Layer 8 of a small transformer language model trained on English Wikipedia (23 layers, counted from 0, width 64).
A neuron's activation on a vector x is SiLU(weights . x + bias), where the dot is the dot product.

Input weights of the MLP neurons that the questions are about. A number n stands for n times 0.0039.
n4 (bias -0.012): 2 50 -53 -23 -16 -70 -42 14 41 -60 32 -27 40 -2 -45 10 60 58 4 -63 66 -23 -25 24 44 13 -30 -4 -26 -47 20 18 25 -8 20 -9 34 -18 54 -22 49 -16 -20 11 9 5 38 -49 8 3 -23 25 -32 -25 -10 -27 -7 -46 -17 51 19 -14 21 12
n50 (bias -0.017): 64 -30 14 33 2 -10 -34 -1 11 -23 20 52 4 -55 8 12 -9 -26 9 0 50 6 -8 -10 -16 61 -12 19 -9 -22 -60 -30 -16 -27 33 -50 16 2 11 30 -20 7 -20 -24 -2 -5 -65 -28 2 -16 -35 17 32 -39 2 23 3 23 -11 16 56 1 -5 2
n55 (bias -0.016): 55 39 -5 -71 -18 -47 5 17 1 -36 -24 -54 19 -19 -4 1 71 -3 1 35 24 28 2 64 2 -24 -66 8 -20 -34 47 41 -1 -3 7 -32 -19 71 13 47 -21 6 9 7 74 -42 32 40 -23 0 -60 21 9 -1 -11 -7 -24 -7 27 50 -10 -40 -7 9
n59 (bias -0.012): 20 21 1 -20 7 57 -18 -32 21 3 -22 1 34 -5 20 -11 -16 -11 58 -18 -7 5 -42 23 10 -24 -6 -87 -5 -28 -2 9 25 -11 17 -19 -24 12 -17 5 -39 12 -20 -15 -23 -3 10 26 -7 22 7 22 -23 -3 -18 -5 35 -50 44 -29 24 41 25 -6
n67 (bias -0.025): 27 -10 -4 -43 -5 -25 -11 11 -2 -32 -5 20 -7 -2 -7 -14 37 30 -1 -19 -30 22 -36 -33 18 -12 -46 15 20 -45 34 16 45 -33 -27 -32 2 43 -60 26 -77 -62 -25 30 6 2 42 24 -5 30 58 -32 13 -12 -3 78 9 53 23 18 59 9 3 -28
n71 (bias -0.010): 44 -7 -11 30 17 6 20 22 -14 -9 -15 47 -21 -26 -55 21 31 -34 6 33 11 -1 -5 32 -13 28 35 3 2 24 -25 -8 -41 -45 31 -77 10 -60 -38 5 -22 32 -4 -23 10 -14 -35 -19 34 -45 -6 0 27 -40 7 -12 -19 5 -28 38 -15 16 5 41
n79 (bias -0.026): 4 -18 -15 15 40 6 -33 28 -27 27 -23 13 4 -52 -15 -13 -5 2 33 -14 7 32 -17 60 2 -9 -12 3 2 16 -4 19 4 9 66 56 8 -14 0 59 -16 -4 -34 -19 42 -8 12 20 29 -25 50 5 12 -42 22 -2 -42 0 -32 20 -53 -71 38 1
n84 (bias -0.020): 23 3 18 6 -25 30 19 9 -27 -29 0 28 -19 -23 -36 27 45 -29 -23 4 -42 11 -36 16 -4 26 12 -9 -24 -17 15 67 -35 36 7 -22 62 -14 -12 37 -40 -13 -15 9 75 -10 -2 -7 -5 -24 -39 13 0 26 2 -1 5 -9 6 -25 1 -10 -23 0
n104 (bias -0.021): 37 -23 -14 43 -17 -19 -14 0 5 -37 29 -78 -13 23 2 -8 9 -15 75 31 41 22 -19 51 31 -6 -39 9 -59 -95 4 4 -18 0 10 -3 23 -8 -29 6 -4 -13 -50 -24 -1 68 -13 -27 -12 58 -16 42 0 -11 -29 -15 -27 -18 -4 24 3 26 17 3
n109 (bias -0.028): 58 -16 -10 35 2 15 -14 -17 0 -22 4 -57 28 -16 -11 -17 -10 5 2 -37 22 27 12 -36 60 -4 7 -34 32 43 -18 5 9 22 17 21 -19 1 -26 28 40 -41 -46 -31 21 18 -62 31 15 -22 -40 -29 7 -20 -28 28 -5 -30 -9 57 6 2 0 59
n150 (bias -0.019): 2 37 -16 14 28 -26 -1 2 27 17 -3 11 14 1 19 29 -11 -30 21 31 23 22 4 -25 0 -6 19 1 -7 -39 20 7 -17 15 60 18 22 -24 4 -57 10 6 -35 -18 -25 -38 14 -55 25 23 19 -5 49 -18 -21 -7 3 -26 14 6 -1 -85 5 13
n292 (bias -0.018): -24 20 22 33 -14 22 48 20 -46 -23 -7 -12 12 20 -4 0 -32 7 9 11 -19 -18 -15 23 -8 -10 -21 9 11 12 -11 76 17 -19 38 6 4 36 -1 -13 -13 47 -54 -5 -29 -22 -59 2 -34 6 -6 14 -29 15 -15 -23 -1 -15 34 -42 54 1 1 -15

Each question shows a token from some text and the vector x that enters the MLP there. A number n stands for n times 0.054.

" —": 19 -53 -15 -21 -25 36 -35 -13 -6 2 38 -11 27 2 7 -9 -24 19 -9 -3 14 -7 -5 -26 -56 4 20 19 -15 -9 -16 10 -8 6 -23 1 26 -22 12 -7 23 12 9 19 -26 4 14 19 13 -23 13 -14 -14 20 9 -18 1 -5 3 22 -4 12 30 13
The two highest activations, in order: n4, n50

" October": 1 -11 -32 -27 -23 34 -28 -18 8 -7 18 11 22 52 4 2 -11 16 1 28 9 -1 40 -11 -46 1 -9 11 -22 -6 -25 -2 -20 31 -20 34 -23 12 4 -5 16 13 -17 -11 4 10 -8 -1 -18 2 -11 -35 6 29 1 -21 31 -4 -11 28 12 -17 -9 15
Which three neurons fire most, strongest first? n109, n150, n104

" was": -10 -38 -48 -3 -1 15 -38 1 1 13 3 0 26 17 -29 -22 -21 -8 -7 19 3 0 1 13 -71 -10 20 12 -4 7 1 31 3 9 8 23 9 -23 20 -9 17 27 5 -8 -19 -15 23 -5 6 19 -9 -47 13 9 5 2 5 3 -6 2 1 -23 22 38
The most active neuron and its activation: n150, at about 1.2

" changed": 10 -17 -54 -14 -15 37 -46 -11 -6 7 -13 4 16 5 23 -4 -19 25 -2 4 -10 -21 4 -2 -63 5 14 13 -23 -12 4 18 6 30 -5 24 2 -31 8 -1 20 18 29 -10 0 -5 26 -3 -3 11 -6 -40 23 33 11 -7 31 3 -3 -6 -2 -20 4 -9
The most active neuron and its activation: n150, at about 0.4

" |": 6 -25 -31 -54 4 28 -22 17 -8 5 17 3 17 24 -18 0 -15 5 13 9 5 -10 32 6 -63 -23 32 -6 4 -6 -7 10 8 13 -6 13 -16 -23 13 -16 13 24 36 -7 -27 -8 14 9 0 -21 14 -24 -10 17 -18 -13 4 17 -25 13 9 29 -6 23
The most active neuron and its activation: n71, at about 0.11

" in": -11 -26 -48 -1 -14 31 1 -14 -14 2 9 3 7 17 -10 -7 6 -13 -5 19 -4 -6 30 -1 -69 -21 13 -9 -21 -7 6 35 -2 6 -33 22 -6 0 10 -19 -4 11 10 0 11 4 31 13 14 22 -13 -27 -28 44 -31 -16 27 16 3 -4 -4 18 17 20
Which three neurons fire most, strongest first? n84, n59, n292

"F": 10 -13 -10 -12 -18 34 -18 -12 0 18 49 6 5 42 -3 -13 -14 20 -20 21 5 -31 19 -20 -83 -21 20 -13 -32 0 38 -1 1 12 -23 33 -7 -4 -2 -5 -8 13 11 3 4 -1 6 -5 9 -7 25 -3 3 22 0 -25 -4 -5 -12 3 2 -11 11 0
The most active neuron and its activation: n150, at about 0.011

" Ky": 1 -32 -11 -35 -19 36 -27 3 -5 4 53 12 30 26 -9 -13 -21 0 5 25 -18 1 13 -7 -57 8 12 12 -17 -8 35 11 -17 -8 -23 20 -35 -7 18 29 -6 -5 25 3 17 6 7 6 -27 -10 3 -11 10 27 -4 -15 -3 -3 -2 10 5 -27 11 -13
The two highest activations, in order: n55, n84

"  ": 0 -31 -34 -20 -20 25 -40 -5 10 17 29 -20 24 38 1 16 -39 27 -5 24 -2 -12 22 -12 -38 16 -15 -9 -6 -26 -11 8 -14 14 -18 13 -2 -1 -1 -15 21 10 27 20 -26 -3 16 -15 -4 -19 5 2 -14 23 24 -7 -9 -11 -26 23 1 18 19 35
The most active neuron and its activation: n4, at about 0.48

" 14": -4 -21 -1 -23 -26 29 -21 -6 7 -16 36 9 18 16 -3 -17 -14 15 -6 48 11 -13 -3 -4 -52 -35 10 9 -33 -35 8 18 -9 24 -15 23 -19 2 12 1 2 -1 19 -4 8 -6 34 -1 2 -1 -20 -15 1 26 0 -36 16 2 -29 11 24 4 23 13
Which three neurons fire most, strongest first? n55, n104, n4

" west": -6 5 -33 1 -17 15 -33 -3 -5 -39 11 -5 -3 50 -3 -4 -1 19 -10 21 19 5 22 -10 -74 -3 -4 -13 -31 -6 -7 1 6 7 -10 19 4 -17 8 -6 -13 -6 24 -2 22 9 16 17 -17 21 17 -28 -12 36 -3 -20 34 -16 7 -13 7 24 30 -11
Which three neurons fire most, strongest first? n59, n104, n4

"|": -11 -11 -25 -38 2 20 -15 12 -13 16 -3 -7 -3 18 -24 -19 12 7 3 4 16 -7 19 4 -71 -14 31 -4 -4 -4 -5 -7 22 21 17 4 -29 -22 8 -4 -1 9 35 -9 -53 32 -3 0 -1 -9 -6 -14 -4 13 29 -1 6 46 -13 27 19 -11 0 6
The most active neuron and its activation: n71, at about 0.13

",": -41 -39 -26 -17 -25 -6 -18 -1 -15 7 13 11 6 11 -8 -1 0 14 28 -8 6 -19 1 9 -72 12 12 13 -18 5 -2 3 16 10 -1 28 -5 -4 31 -4 -20 17 28 17 -26 -12 28 -1 -13 8 -14 -11 -9 54 -3 -18 5 19 -24 -1 11 -2 26 22
The two highest activations, in order: n4, n292

" herself": 6 -31 -39 -8 -8 38 -44 -19 -24 -18 -1 -12 15 32 -21 -5 -27 -5 3 4 23 12 37 -10 -54 20 22 18 -20 -2 1 -15 -2 28 2 22 -5 -31 -9 19 7 23 26 16 -1 12 21 -6 -1 -2 -12 -34 20 12 -9 2 -8 2 -10 -13 20 1 14 23
The two highest activations, in order: n109, n50

" T": 10 -14 -9 -13 -23 58 -4 -9 -15 -7 55 10 19 28 0 -6 -19 -5 -5 11 -12 -20 23 -25 -66 -4 13 2 -48 -7 5 23 9 7 -20 22 -16 -5 22 0 8 1 -3 3 -1 9 -7 -14 -26 -3 25 -8 4 29 9 -13 11 -2 -18 21 -2 -6 11 -5
Which of these neurons fires most? n292